Layer 2 of a small transformer language model trained on English Wikipedia (9 layers, counted from 0, width 64).
A neuron's activation on a vector x is GELU(weights . x + bias), where the dot is the dot product.
The model reads these tokens: " No" " J" "ik" "en" "b" "o" " |" " 2005" " |" " N" "T" "V" " |" "\n" "|" " Y" "ak" "ush" "a" " D" "am" "ash" "i" "i" " |" " 2006" " |" " F"

The vector x that enters this layer's MLP at each token. A number n stands for n times 0.028.
0 " No": 16 3 17 15 -14 3 13 22 43 -12 4 20 14 -27 -32 11 11 10 -11 18 0 13 6 -3 -2 60 17 -30 35 26 -11 -12 23 -19 -22 8 36 -29 6 -24 -24 -30 -61 2 -93 30 27 -6 33 25 29 7 -28 -25 8 27 -21 -6 -5 8 -6 -20 -2 25
1 " J": -19 -13 34 36 -27 -25 39 16 41 10 -38 -10 4 5 0 -54 17 41 -34 25 17 -17 -40 14 -23 28 -11 -47 4 7 18 10 36 -15 11 3 73 -48 34 -22 -12 23 -55 19 -25 6 14 15 -32 39 19 -19 -3 25 -12 -5 -41 18 23 -14 9 6 12 20
2 "ik": 7 -4 30 14 -73 -38 5 5 -23 14 23 18 -8 -13 -47 -29 17 38 -7 45 16 -29 -22 44 -4 24 25 -28 10 11 -40 22 7 -7 -3 -40 69 -5 18 23 -12 15 -24 15 -29 -2 -16 10 -23 36 23 -27 12 14 -17 -37 -8 62 6 7 4 -7 16 12
3 "en": -7 -29 11 48 -67 -8 36 -4 27 11 49 62 -14 22 -56 0 16 -19 25 12 -11 34 4 10 -22 20 45 -22 16 26 -6 4 -25 10 1 -31 66 -28 -28 -25 -36 -4 -5 15 -52 17 0 0 -16 49 -17 -31 -14 18 -8 11 -28 25 -34 -28 -4 0 20 -2
4 "b": -33 -8 5 12 -17 -14 26 -8 28 20 2 52 -22 8 -11 9 -30 20 7 -46 -13 -2 0 4 -22 53 -13 35 7 1 -1 -11 2 -7 14 -13 92 47 22 -25 2 -2 9 54 -69 5 43 -8 -12 8 -36 -32 18 3 -4 -1 -10 7 35 -14 -18 -2 -20 -12
5 "o": 7 25 34 35 -41 13 35 -30 26 -5 10 39 -13 6 -58 36 -3 32 -4 11 -24 23 22 31 -31 39 20 -31 5 2 2 -19 -9 -6 2 -13 73 -31 -15 -26 -50 -15 -21 63 -24 10 17 -21 9 24 -4 3 -28 2 -6 9 -22 18 23 -31 -30 -25 -14 29
6 " |": -1 -24 45 16 -77 9 17 33 14 17 17 32 -1 -61 -10 -16 23 -2 -6 20 19 8 10 10 -18 -7 2 1 4 -28 -5 1 31 13 18 -3 32 -25 19 -7 14 -22 -6 -6 -33 -27 15 21 -8 -12 -38 -5 14 21 68 6 4 27 11 -55 12 -4 -24 17
7 " 2005": -6 28 38 7 5 12 31 9 22 6 -24 27 32 -16 -23 -15 13 27 0 23 -3 -41 -8 9 -35 0 -3 -33 -18 -15 16 3 10 -60 51 -11 23 -50 39 13 -6 27 -24 14 5 19 21 -24 -16 -7 1 1 -5 20 76 75 -25 -26 4 -50 9 -57 18 -6
8 " |": 5 -27 41 12 -82 11 21 33 17 17 19 29 -2 -57 -13 -24 24 0 -13 20 21 -3 8 12 -21 0 1 -3 6 -28 -4 1 33 9 18 1 32 -24 27 -2 15 -29 -7 -11 -24 -37 16 23 -5 -9 -38 3 24 24 68 11 1 26 16 -49 5 -8 -27 18
9 " N": -29 -19 11 3 4 21 31 35 54 3 12 35 25 9 26 -47 32 11 -23 14 22 -33 -36 29 -9 1 -6 -1 31 14 10 27 5 0 -2 16 56 -21 32 -19 -6 33 -72 -15 -42 31 -6 13 -63 -4 -32 -7 -3 -5 8 31 -26 1 11 -33 23 -10 -47 -1
10 "T": -17 -21 34 -17 -29 -15 18 44 51 8 -31 -8 -20 -27 -27 13 1 5 -29 24 -10 -29 0 41 0 5 11 15 31 25 22 22 7 -48 -5 14 48 -4 29 10 -2 10 -42 19 -68 9 -34 17 -51 56 -33 41 -5 7 10 32 -32 44 -12 25 -11 -5 10 0
11 "V": -5 20 0 9 -26 -5 31 11 54 25 -25 -13 -58 -13 -39 1 8 2 -36 42 2 -11 6 32 -16 29 23 -30 15 -11 45 2 -45 -15 1 3 67 -14 21 -21 -1 -26 -26 56 -7 5 -7 -1 -58 56 -23 9 -24 -3 -1 22 -32 54 12 23 21 20 -5 -5
12 " |": 7 -23 36 10 -82 21 19 40 21 14 19 25 -16 -52 -14 -23 25 -6 -11 20 23 0 2 17 -28 5 7 5 6 -23 -3 1 27 10 24 2 34 -31 20 -4 23 -33 -14 -8 -30 -39 12 24 -10 -2 -40 6 29 19 68 5 -4 29 20 -50 7 -11 -25 18
13 "\n": 9 -17 43 39 15 -48 55 29 18 12 56 -5 -1 5 13 -51 -8 1 -24 19 7 -14 2 -12 18 9 27 -29 -67 -31 14 32 6 -15 29 -13 34 -5 59 5 -26 -30 -19 9 -6 7 -16 3 8 28 -32 3 7 18 80 14 -25 27 -16 -32 -23 7 -92 -4
14 "|": -17 -11 31 20 -28 -10 30 13 11 35 16 36 21 -34 14 8 -12 -14 -31 87 -36 -18 -4 -14 41 9 5 -13 1 -40 18 6 27 13 12 19 32 -16 48 -29 -28 24 27 -21 -13 -25 -13 17 -11 12 -19 -12 17 3 47 32 -18 -45 -2 -42 -20 12 -26 12
15 " Y": -13 -56 43 -12 -22 -21 5 -15 16 33 -11 -7 -10 21 7 -44 2 51 -23 45 18 -21 -31 23 -9 7 -10 10 13 -3 1 -8 40 15 19 33 64 10 23 -8 0 -29 -61 5 -17 37 -6 -30 -22 38 -1 -4 25 23 -6 13 -38 -14 30 -40 -21 15 -29 44
16 "ak": -12 1 44 15 -42 -16 -6 15 -29 15 14 51 4 22 -39 -17 -1 -8 -11 61 18 0 -30 27 -14 21 7 -6 23 27 -45 -6 -29 -2 8 -31 73 12 13 30 -1 -22 -44 2 -57 2 16 -19 -29 39 -3 -29 31 25 -14 -32 -11 17 12 -9 1 20 4 11
17 "ush": -14 40 57 26 -43 -6 16 6 -8 2 23 44 2 -11 -32 6 9 8 20 13 -1 -22 2 12 -5 30 34 -53 40 2 3 15 3 -10 16 -41 70 46 -2 -5 -18 -4 -48 15 -50 -6 15 13 4 -17 -2 12 1 -11 -10 4 -63 -27 7 -11 -35 -5 -15 31
18 "a": 10 23 22 35 -67 -7 29 -21 33 2 3 55 -1 10 -45 23 -17 31 13 22 -8 -23 -2 33 -9 18 -20 -48 27 -4 1 -10 -27 -10 -24 -17 77 -4 -7 -14 -52 -9 -33 35 -33 -4 16 -33 13 8 -1 17 -16 38 13 8 -38 21 2 -3 -5 7 -22 48
19 " D": -29 -11 70 12 -8 -20 67 0 39 -13 2 3 -10 2 31 -22 23 13 -67 5 -7 8 -11 12 -11 2 -32 -26 28 9 -2 13 25 13 5 19 84 -10 24 4 -3 22 -50 -14 -38 13 -15 10 -1 9 -10 6 0 -5 -8 6 -36 10 40 -26 -8 -3 -16 -6
20 "am": 23 -28 -11 15 -35 6 3 47 -7 16 10 50 14 3 6 -15 -26 -25 -29 4 8 5 -50 21 -30 34 21 4 43 15 -12 45 -38 -42 -11 -22 90 9 -21 16 -50 11 -46 11 6 -17 -18 3 -13 51 -21 24 21 2 -2 28 -1 7 4 -8 7 0 -18 5
21 "ash": -24 65 25 7 -52 20 32 8 -12 6 -1 33 -9 -13 -33 24 -1 -4 15 -6 14 -30 -11 -3 4 13 12 -42 36 16 11 -9 0 -5 11 -29 66 27 -5 10 -15 6 -54 34 -31 7 29 30 23 -32 -17 6 28 8 -5 5 -70 5 8 -12 -29 -8 -29 38
22 "i": 9 12 29 10 -50 -3 11 -8 29 6 11 72 -15 20 -45 7 -5 43 -4 53 -20 -19 13 13 -11 28 4 -10 33 -5 -48 -9 -29 -18 1 -34 69 -6 -11 -6 -43 -18 -17 58 -37 7 28 -23 5 -2 -29 -11 -23 17 1 -11 -37 19 24 -12 -13 13 -4 45
23 "i": -9 19 33 12 -35 2 21 0 33 12 13 76 -24 16 -58 -1 1 33 -3 54 -25 -3 32 34 -9 7 12 -9 14 -9 -43 -5 -33 -11 6 -41 68 -3 -14 -13 -28 -3 -22 47 -29 9 16 -28 -7 6 -51 -23 -22 22 0 -8 -30 22 37 -30 -9 4 -2 37
24 " |": -3 -20 45 21 -85 -1 20 37 10 26 20 35 -10 -55 -18 -4 15 -3 -2 31 10 5 15 19 -18 -7 -9 3 13 -31 4 1 28 14 24 -2 30 -17 30 -6 13 -18 -8 0 -30 -34 11 24 -6 -16 -45 -13 -1 19 62 10 -9 25 21 -55 12 -2 -26 21
25 " 2006": -6 20 37 22 -8 -2 42 22 29 11 -22 28 34 -23 -35 -10 9 30 21 22 9 -40 -8 -4 -22 0 -3 -29 -16 -11 29 -4 5 -63 40 -30 26 -42 32 6 3 29 -19 16 5 17 7 -30 -17 -19 -16 2 1 23 73 73 -34 -27 13 -44 9 -51 10 8
26 " |": 2 -26 40 16 -88 -1 23 35 12 23 21 30 4 -54 -16 -14 16 3 -13 28 14 -6 13 13 -22 -1 -11 6 13 -28 3 3 32 10 21 2 28 -18 40 -4 13 -25 -6 -6 -23 -41 10 25 -2 -17 -40 -5 7 24 67 15 -10 22 21 -50 10 -4 -27 21
27 " F": -1 -48 21 -6 20 -2 16 34 51 -4 -4 -13 -20 -7 9 -44 18 20 -80 -10 11 -23 -29 23 13 30 2 5 29 7 -6 -12 9 -8 40 34 73 -5 28 -11 9 -1 -37 19 -24 33 4 -12 -12 -1 -2 -8 13 1 0 33 -28 8 34 -62 -17 -11 -30 36

Each question shows the input weights of one neuron of the MLP. A number n stands for n times 0.014.

n26 (bias -0.216): -4 3 20 13 8 -9 -6 -16 -44 18 -18 -23 8 5 9 -2 20 -19 -4 -9 1 -7 12 -6 5 -13 -7 5 21 0 8 17 5 -19 -12 -6 10 18 -12 5 24 -4 -8 0 36 13 22 -2 -4 -27 30 -29 -2 -2 0 -5 -29 -3 8 -10 34 -16 -6 20
On which two tokens does it fire most, strongest first? 21 "ash", 17 "ush"

n107 (bias -0.564): -5 -1 17 10 -22 -12 -17 4 13 -8 4 -9 -7 14 22 15 32 -40 -19 12 -46 21 -9 33 -8 0 -25 4 -6 -6 -65 -15 -15 -28 29 -7 4 -1 -58 -12 8 25 -15 -37 -32 4 14 14 -8 4 25 14 -42 9 -26 -5 -16 -16 -9 19 -23 -37 -20 -18
It fires most on token 19 " D"

n252 (bias -0.212): -23 -12 -40 -22 4 -22 -12 8 -17 -2 -13 -16 -6 5 18 7 -22 -4 -32 -38 -68 -3 37 31 -3 22 -47 -20 27 -1 4 -27 8 19 18 -2 -52 34 27 36 4 -18 4 63 13 14 35 -17 43 -19 -35 -4 -14 -10 -34 6 -17 -12 29 1 -48 26 -28 8
On which token does it fire most, and how strongly? 4 "b", at about 2.7

n149 (bias -0.412): -17 13 34 7 7 -1 -2 -20 -20 0 29 60 -8 -8 -17 15 -22 12 10 -20 -18 42 -19 -19 29 -58 -39 -24 22 3 -1 -2 -5 40 28 -18 -3 -11 12 -5 -2 -23 -19 11 -7 -19 39 -27 24 -21 13 13 3 46 -30 -17 29 -21 12 53 -12 1 0 -24
It fires most on token 18 "a"

n155 (bias -0.219): 0 32 -10 -11 -20 4 -18 6 -36 46 -1 11 -16 -6 -2 -3 11 -21 -5 -24 2 18 53 12 2 -48 9 34 -24 7 -8 31 -1 13 7 -4 -26 -6 -19 7 -9 53 -7 28 -16 16 -32 20 55 -2 -7 -13 -12 -26 -11 17 -32 -2 27 2 12 -21 4 22
It fires most on token 21 "ash"

n54 (bias -0.306): -9 16 21 18 23 -10 -8 34 -10 -7 -3 -9 -16 7 -13 -4 -8 -5 24 6 24 -2 22 -31 34 8 -32 4 15 -17 6 -5 -24 13 11 -6 -6 1 -8 -27 8 -6 -27 35 8 5 -1 -22 15 -21 25 -24 2 -13 3 17 48 -31 14 -5 32 -11 17 11
It fires most on token 25 " 2006"

n92 (bias -0.030): 41 45 16 4 44 12 -16 -44 -20 -11 -50 -5 7 -28 11 -22 21 -29 12 -11 5 64 17 -21 33 -9 -30 -20 3 -6 55 33 -1 8 -23 -23 -1 38 6 11 16 40 3 -2 31 60 29 -37 -14 -14 -34 18 21 -39 3 -42 -16 5 -2 -10 -10 -33 -3 13
It fires most on token 21 "ash"

n34 (bias -0.259): 11 -9 -10 14 -36 -38 -50 -1 -47 -36 1 -46 1 6 -13 -17 -4 -8 -14 -18 -22 16 38 -20 -1 -50 7 50 -11 -37 -10 -21 -45 4 10 2 -31 3 23 -8 15 1 -12 20 9 -44 3 29 -8 7 29 0 6 1 16 -5 -14 -19 -15 -8 32 2 -3 -2
It fires most on token 26 " |"

n79 (bias -0.362): 29 -14 15 -19 14 -24 4 8 -6 -5 -20 2 19 15 35 -2 -3 23 17 6 7 -7 -1 -15 36 -49 15 19 -20 9 15 -8 4 7 16 -15 27 7 -26 7 -39 37 9 -2 23 7 -10 -2 29 -21 -11 -54 25 -12 25 6 4 24 -21 0 21 6 19 14
It fires most on token 13 "\n"

n133 (bias -0.204): 12 -3 11 15 3 7 -28 16 -12 -11 -3 6 -11 7 -10 -21 -7 -23 12 -24 -29 26 -32 38 11 14 -6 -24 0 -12 -31 8 -12 -33 -29 16 -2 37 -4 -11 34 9 -2 23 8 4 5 -9 -18 0 3 -13 -11 35 -2 8 -23 4 8 11 -2 -26 -14 -2
On which token does it fire most, and how strongly? 20 "am", at about 1.7

n177 (bias -0.190): -26 34 -1 -22 21 -3 -18 -7 -13 -29 -4 -6 8 3 8 -15 -17 -15 -7 -8 10 -9 7 22 26 -19 9 14 -25 3 -11 -2 18 -20 24 -37 3 -30 9 -21 -18 4 -12 30 -9 -9 -5 -2 24 15 -8 11 -23 -2 -14 19 27 4 26 -8 33 -10 26 35
On which token does it fire most, and how strongly? 7 " 2005", at about 1.6

n216 (bias -0.122): -16 14 20 12 7 15 -13 1 -13 -23 -2 -26 19 1 49 20 17 30 -12 -5 4 -19 -2 8 15 -10 17 19 -8 -3 -24 -10 -14 -5 -24 -9 5 18 1 -9 7 20 18 11 -27 -22 14 -23 22 8 6 1 15 34 14 20 3 10 -42 42 -28 -4 19 1
It fires most on token 10 "T"

n20 (bias -0.345): 10 23 -3 -35 14 13 -36 35 -21 21 -2 -1 -17 -33 12 31 -30 13 19 18 16 -12 12 23 21 27 41 7 8 0 13 -1 2 15 8 -6 7 31 -8 8 39 38 -22 18 -7 -2 -22 15 -18 9 -11 26 14 -11 -67 16 8 19 0 37 -9 -8 38 -63
On which token does it fire most, and how strongly? 10 "T", at about 3.5

n57 (bias -0.277): 4 15 6 -4 -21 8 -25 16 -10 -10 -10 -13 -12 -20 -5 -2 38 -47 28 -51 -6 18 70 0 53 8 -20 -9 -9 1 33 -17 -10 7 17 15 -25 -29 -3 22 -27 15 -35 3 -19 -29 47 19 42 -19 4 -15 -7 -36 -1 9 -45 -15 -5 3 7 -4 28 2
It fires most on token 21 "ash"

n220 (bias -0.219): -3 -5 -3 32 40 56 2 -7 -16 32 -24 -19 17 -12 13 -8 -8 -36 -5 -33 23 -3 0 2 10 25 -14 -29 10 23 5 -11 -1 12 20 3 -33 23 -12 -50 28 2 14 -8 -17 -15 3 34 9 -9 5 30 -19 8 -36 15 4 6 -5 -33 -16 17 17 7
It fires most on token 27 " F"

n197 (bias -0.003): 25 -20 25 -13 9 11 -34 20 8 -1 -51 -9 31 -1 -13 -15 24 -10 16 14 27 42 -7 7 -1 37 -15 -19 13 -8 -23 23 -21 -16 -33 3 -17 -1 9 -22 12 14 -25 -9 30 36 -15 -52 27 -12 -2 25 32 -7 -40 -22 18 -14 -12 -11 7 40 -40 -25
On which two tokens does it fire most, strongest first? 20 "am", 15 " Y"

n223 (bias -0.264): -6 34 -30 7 14 37 -19 37 -15 15 -23 -26 16 31 2 55 18 -4 0 -23 29 -4 19 23 22 9 -31 -8 -26 22 6 -23 3 17 36 16 33 -45 26 25 -5 -52 3 18 3 -1 -49 15 14 16 15 14 -41 -43 -45 -7 -4 8 45 19 -14 31 2 -8
On which two tokens does it fire most, strongest first? 11 "V", 5 "o"

n254 (bias 0.022): -20 -5 1 34 31 23 41 -8 7 21 -30 15 -3 -20 27 -17 -17 51 22 -11 35 32 7 9 -6 16 -23 -8 -30 19 -21 16 11 -2 45 25 4 -24 -30 23 53 -11 12 -7 3 51 -17 17 -9 -9 -25 9 14 10 -57 -37 7 43 -41 11 51 19 31 7
On which token does it fire most, and how strongly? 1 " J", at about 2.4

n206 (bias -0.364): 16 27 -41 5 -15 5 -1 36 -12 -15 -7 1 4 5 -1 42 17 -3 25 -33 -33 -7 -28 -15 6 22 13 9 3 -10 -18 -44 20 -7 -1 8 28 -38 -37 34 -27 -15 -30 2 -5 -5 7 11 -33 -66 -40 -30 18 9 -53 -54 -1 -12 51 18 -5 12 -6 15
It fires most on token 21 "ash"

n235 (bias -0.640): 5 -8 2 3 18 -21 -23 -15 -29 -14 10 -32 -18 5 4 -38 -12 -23 1 -1 -5 -10 -29 1 29 -12 15 12 -10 1 24 4 -6 -20 -26 19 12 4 9 7 -9 22 -2 -6 24 -24 6 -6 15 19 5 -21 -15 4 7 10 1 -10 3 11 -4 5 -23 -9
On which token does it fire most, and how strongly? 13 "\n", at about 1.5

n81 (bias -0.339): 53 -17 -28 -20 18 22 -21 12 -30 -33 17 -11 3 29 2 16 -36 18 16 7 -28 25 21 -4 14 -8 -25 60 25 21 14 -24 1 -22 -85 19 0 -31 44 21 -18 -35 -9 26 11 8 4 -2 12 -19 10 -19 24 -40 -14 -17 -13 26 20 -11 -21 39 -6 18
On which two tokens does it fire most, strongest first? 22 "i", 0 " No"

n104 (bias -0.162): -14 31 -16 -14 25 16 -21 3 -15 -49 -27 -3 -34 26 4 2 -1 -33 -17 -9 -9 8 6 24 -25 -12 18 -1 16 -19 16 0 2 -15 4 8 -29 5 25 -3 3 -32 10 19 1 -8 8 4 0 6 -2 -19 0 -31 -19 17 -32 -46 23 -21 4 22 1 -22
It fires most on token 11 "V"

n142 (bias -0.269): 5 1 -11 -12 -11 -14 -12 19 -8 15 18 -31 1 11 0 -11 -3 2 6 -2 -9 7 -23 -12 9 5 20 18 -12 -4 -1 -9 -1 2 8 10 -12 -9 2 5 -38 -15 -17 -24 11 -26 11 21 13 -1 27 -1 13 -1 8 11 7 7 12 19 -18 10 16 -13
On which two tokens does it fire most, strongest first? 13 "\n", 20 "am"

n180 (bias -0.538): -5 47 33 18 20 14 7 17 -9 -14 -35 3 16 15 -35 12 -38 10 -18 35 10 17 5 38 -36 21 -34 -50 -10 -33 -23 -13 24 15 23 -22 -39 11 -28 -5 16 -7 47 24 43 47 28 -17 -9 -10 -38 -13 -8 41 -17 26 38 0 24 32 11 5 15 25
On which token does it fire most, and how strongly? 23 "i", at about 2.7

n43 (bias -0.099): -33 -5 10 15 1 4 -19 -1 -50 1 12 -2 -53 -8 18 9 44 -21 4 17 22 -48 14 30 26 -30 19 4 -30 5 3 -18 1 -15 -45 -33 -42 12 -4 -3 10 1 33 -11 0 1 25 -25 -9 11 9 9 2 20 -26 2 15 -21 15 10 58 -48 -2 7
It fires most on token 2 "ik"

n190 (bias -0.415): -21 26 -20 5 3 -1 7 17 13 27 1 -9 -6 47 20 46 -16 14 7 -12 63 3 -25 -14 18 38 15 26 0 -14 -20 -28 64 -3 -10 -20 -40 20 -24 30 15 -16 -5 31 4 14 -18 -9 7 -41 -4 22 -21 -4 7 -33 -15 4 15 -8 -1 -13 11 -13
It fires most on token 21 "ash"

n46 (bias -0.332): -5 -29 -7 -25 -26 -18 -3 14 -24 -11 7 -6 -14 -1 25 27 4 -12 17 -1 -3 9 -16 4 -23 10 2 -14 -14 -21 7 -13 -8 13 22 -8 14 -10 -48 -3 8 9 11 31 -17 -6 1 -11 13 24 16 16 -18 -31 9 17 -6 -1 -17 -4 30 -12 18 -35
On which token does it fire most, and how strongly? 3 "en", at about 1.9

n62 (bias -0.354): 23 47 22 26 19 -9 -17 40 -11 5 26 -4 -13 13 26 20 -38 6 13 21 -38 -4 -60 -8 -5 -17 1 21 39 1 9 37 -10 28 37 12 -5 -5 -25 -24 -9 -39 42 4 -35 34 -11 -40 -31 -4 1 11 -28 -2 -3 -40 -3 29 17 39 4 -13 -6 2
On which token does it fire most, and how strongly? 22 "i", at about 1.2

n162 (bias -0.502): 20 -5 6 -49 39 -19 -7 8 -25 4 -5 -11 17 40 -19 -30 3 -7 -23 -32 21 8 -4 -8 5 19 27 -13 -6 3 -19 -28 23 19 2 10 13 -27 12 -1 11 20 39 -41 19 -4 -20 25 18 22 15 54 -30 -3 -41 -1 0 16 4 9 -36 55 20 24
It fires most on token 27 " F"

n174 (bias -0.422): -11 44 11 38 5 23 15 3 15 35 0 -18 45 -1 41 51 -22 0 -7 -21 -14 -8 -33 21 14 52 1 -7 -18 5 -20 -19 37 17 1 0 -3 -18 -55 -10 12 -9 19 17 -1 50 -7 9 -13 -9 -47 8 1 -6 0 -16 18 -4 17 10 3 30 -7 3
On which three tokens does it fire most, strongest first? 4 "b", 5 "o", 21 "ash"

n38 (bias -0.327): 11 -9 -8 23 20 12 -25 9 -20 6 25 -33 -8 0 -7 -1 -23 4 -8 12 2 24 4 -15 -14 -17 -12 58 -6 7 -16 -8 30 -24 -40 -23 -30 30 29 19 -15 9 -35 8 25 14 2 -11 6 2 -19 31 18 -35 -17 14 10 7 16 -39 9 -9 33 -6
It fires most on token 20 "am"

n49 (bias -0.672): -39 -33 -1 -28 13 16 -16 33 -3 -16 17 10 40 -3 13 -20 -1 -1 24 -11 32 13 -6 -2 9 1 7 3 -28 11 -24 19 15 18 -20 -20 -7 -7 18 26 -3 4 -10 -31 -3 -28 16 -36 -66 -31 11 -33 -2 -6 -26 -29 42 11 -24 -13 -3 -8 -14 17
On which token does it fire most, and how strongly? 9 " N", at about 2

n145 (bias -0.606): 8 24 -4 16 -34 -18 -24 28 -34 -7 -9 -40 -22 10 -1 13 20 -34 0 52 2 18 -42 -7 16 -26 -49 15 -27 28 -18 -32 -13 7 -11 -21 -39 -9 -39 -8 3 20 -45 -20 -40 -31 -48 26 -14 13 51 -41 -2 -8 -15 45 -38 -23 22 18 14 -16 -31 2
On which three tokens does it fire most, strongest first? 16 "ak", 2 "ik", 0 " No"

n163 (bias -0.528): 17 -1 -27 -28 -3 -11 8 41 -1 -8 -8 -4 -15 24 -24 4 -24 -18 -6 20 -28 30 -3 3 -4 0 -6 4 -21 -7 9 0 -26 14 36 2 -8 -5 -33 -3 -18 27 -42 -18 -4 -2 -34 33 21 -22 -21 -10 37 3 8 -5 -1 4 11 -7 -16 -20 10 -8
On which token does it fire most, and how strongly? 20 "am", at about 1.2

n64 (bias -0.428): -5 4 32 -20 -22 27 -19 15 -10 -14 -22 -18 6 20 18 -32 16 -5 -2 2 9 -22 25 -52 -13 -25 3 44 2 -20 -2 -7 31 26 9 16 17 -8 -7 9 6 64 15 14 -2 12 51 9 -4 -20 5 24 6 -5 -45 -11 -23 28 -3 -19 -14 -14 27 -26
On which two tokens does it fire most, strongest first? 19 " D", 1 " J"

n100 (bias -0.328): -13 20 -29 33 19 45 -9 -8 -2 18 -7 -22 -31 10 38 -10 -39 36 -3 -32 3 -12 -18 -40 27 -3 13 2 13 -9 44 37 35 35 -16 -16 -6 -11 -5 -8 -17 26 -33 -4 -21 -4 19 2 -6 8 -3 -16 -19 13 -19 -8 27 10 12 14 -15 4 20 -19
It fires most on token 1 " J"

n175 (bias -0.345): 8 -13 -5 7 -20 7 6 0 -13 34 0 -35 -13 24 3 27 -12 -34 0 25 8 34 -32 7 -8 -6 18 -31 2 -8 16 -9 -36 50 -12 -24 -29 -7 -16 19 -7 15 -22 -19 3 14 -31 0 3 9 2 10 -8 4 -27 -4 -21 -6 -41 -18 38 -11 -8 -11
On which three tokens does it fire most, strongest first? 3 "en", 20 "am", 11 "V"

n243 (bias -0.292): 0 10 3 -20 21 5 -15 11 -17 6 -15 25 9 19 8 -1 -14 19 -2 -19 -7 5 -26 7 -6 46 7 -26 2 10 6 -11 24 18 -23 3 -14 39 -11 -4 1 -36 4 -39 9 0 6 -4 -22 5 -6 16 3 11 4 0 16 -2 10 25 -4 16 -20 6
On which two tokens does it fire most, strongest first? 15 " Y", 20 "am"

n68 (bias -0.121): 18 -12 -45 -16 -40 -16 -31 14 -2 -24 -17 -29 -29 51 6 -29 4 12 33 0 -15 -30 4 7 10 -20 37 68 30 -1 11 5 8 -40 -4 -11 -33 11 0 -13 -19 18 3 -14 -15 -4 4 -27 24 17 -20 5 -1 -17 28 -16 4 8 21 6 10 -13 35 10
On which token does it fire most, and how strongly? 10 "T", at about 1

n127 (bias -0.553): -11 12 -5 -16 -6 -7 9 0 -13 -9 19 -21 -37 5 11 22 -25 10 23 41 2 -15 -2 -37 -6 -12 -35 24 12 -32 36 -31 -31 -21 45 -9 4 10 -25 8 -18 -13 29 11 -23 16 11 5 -16 -27 4 6 -4 18 -31 30 6 -9 -4 -5 -21 13 13 5
It fires most on token 22 "i"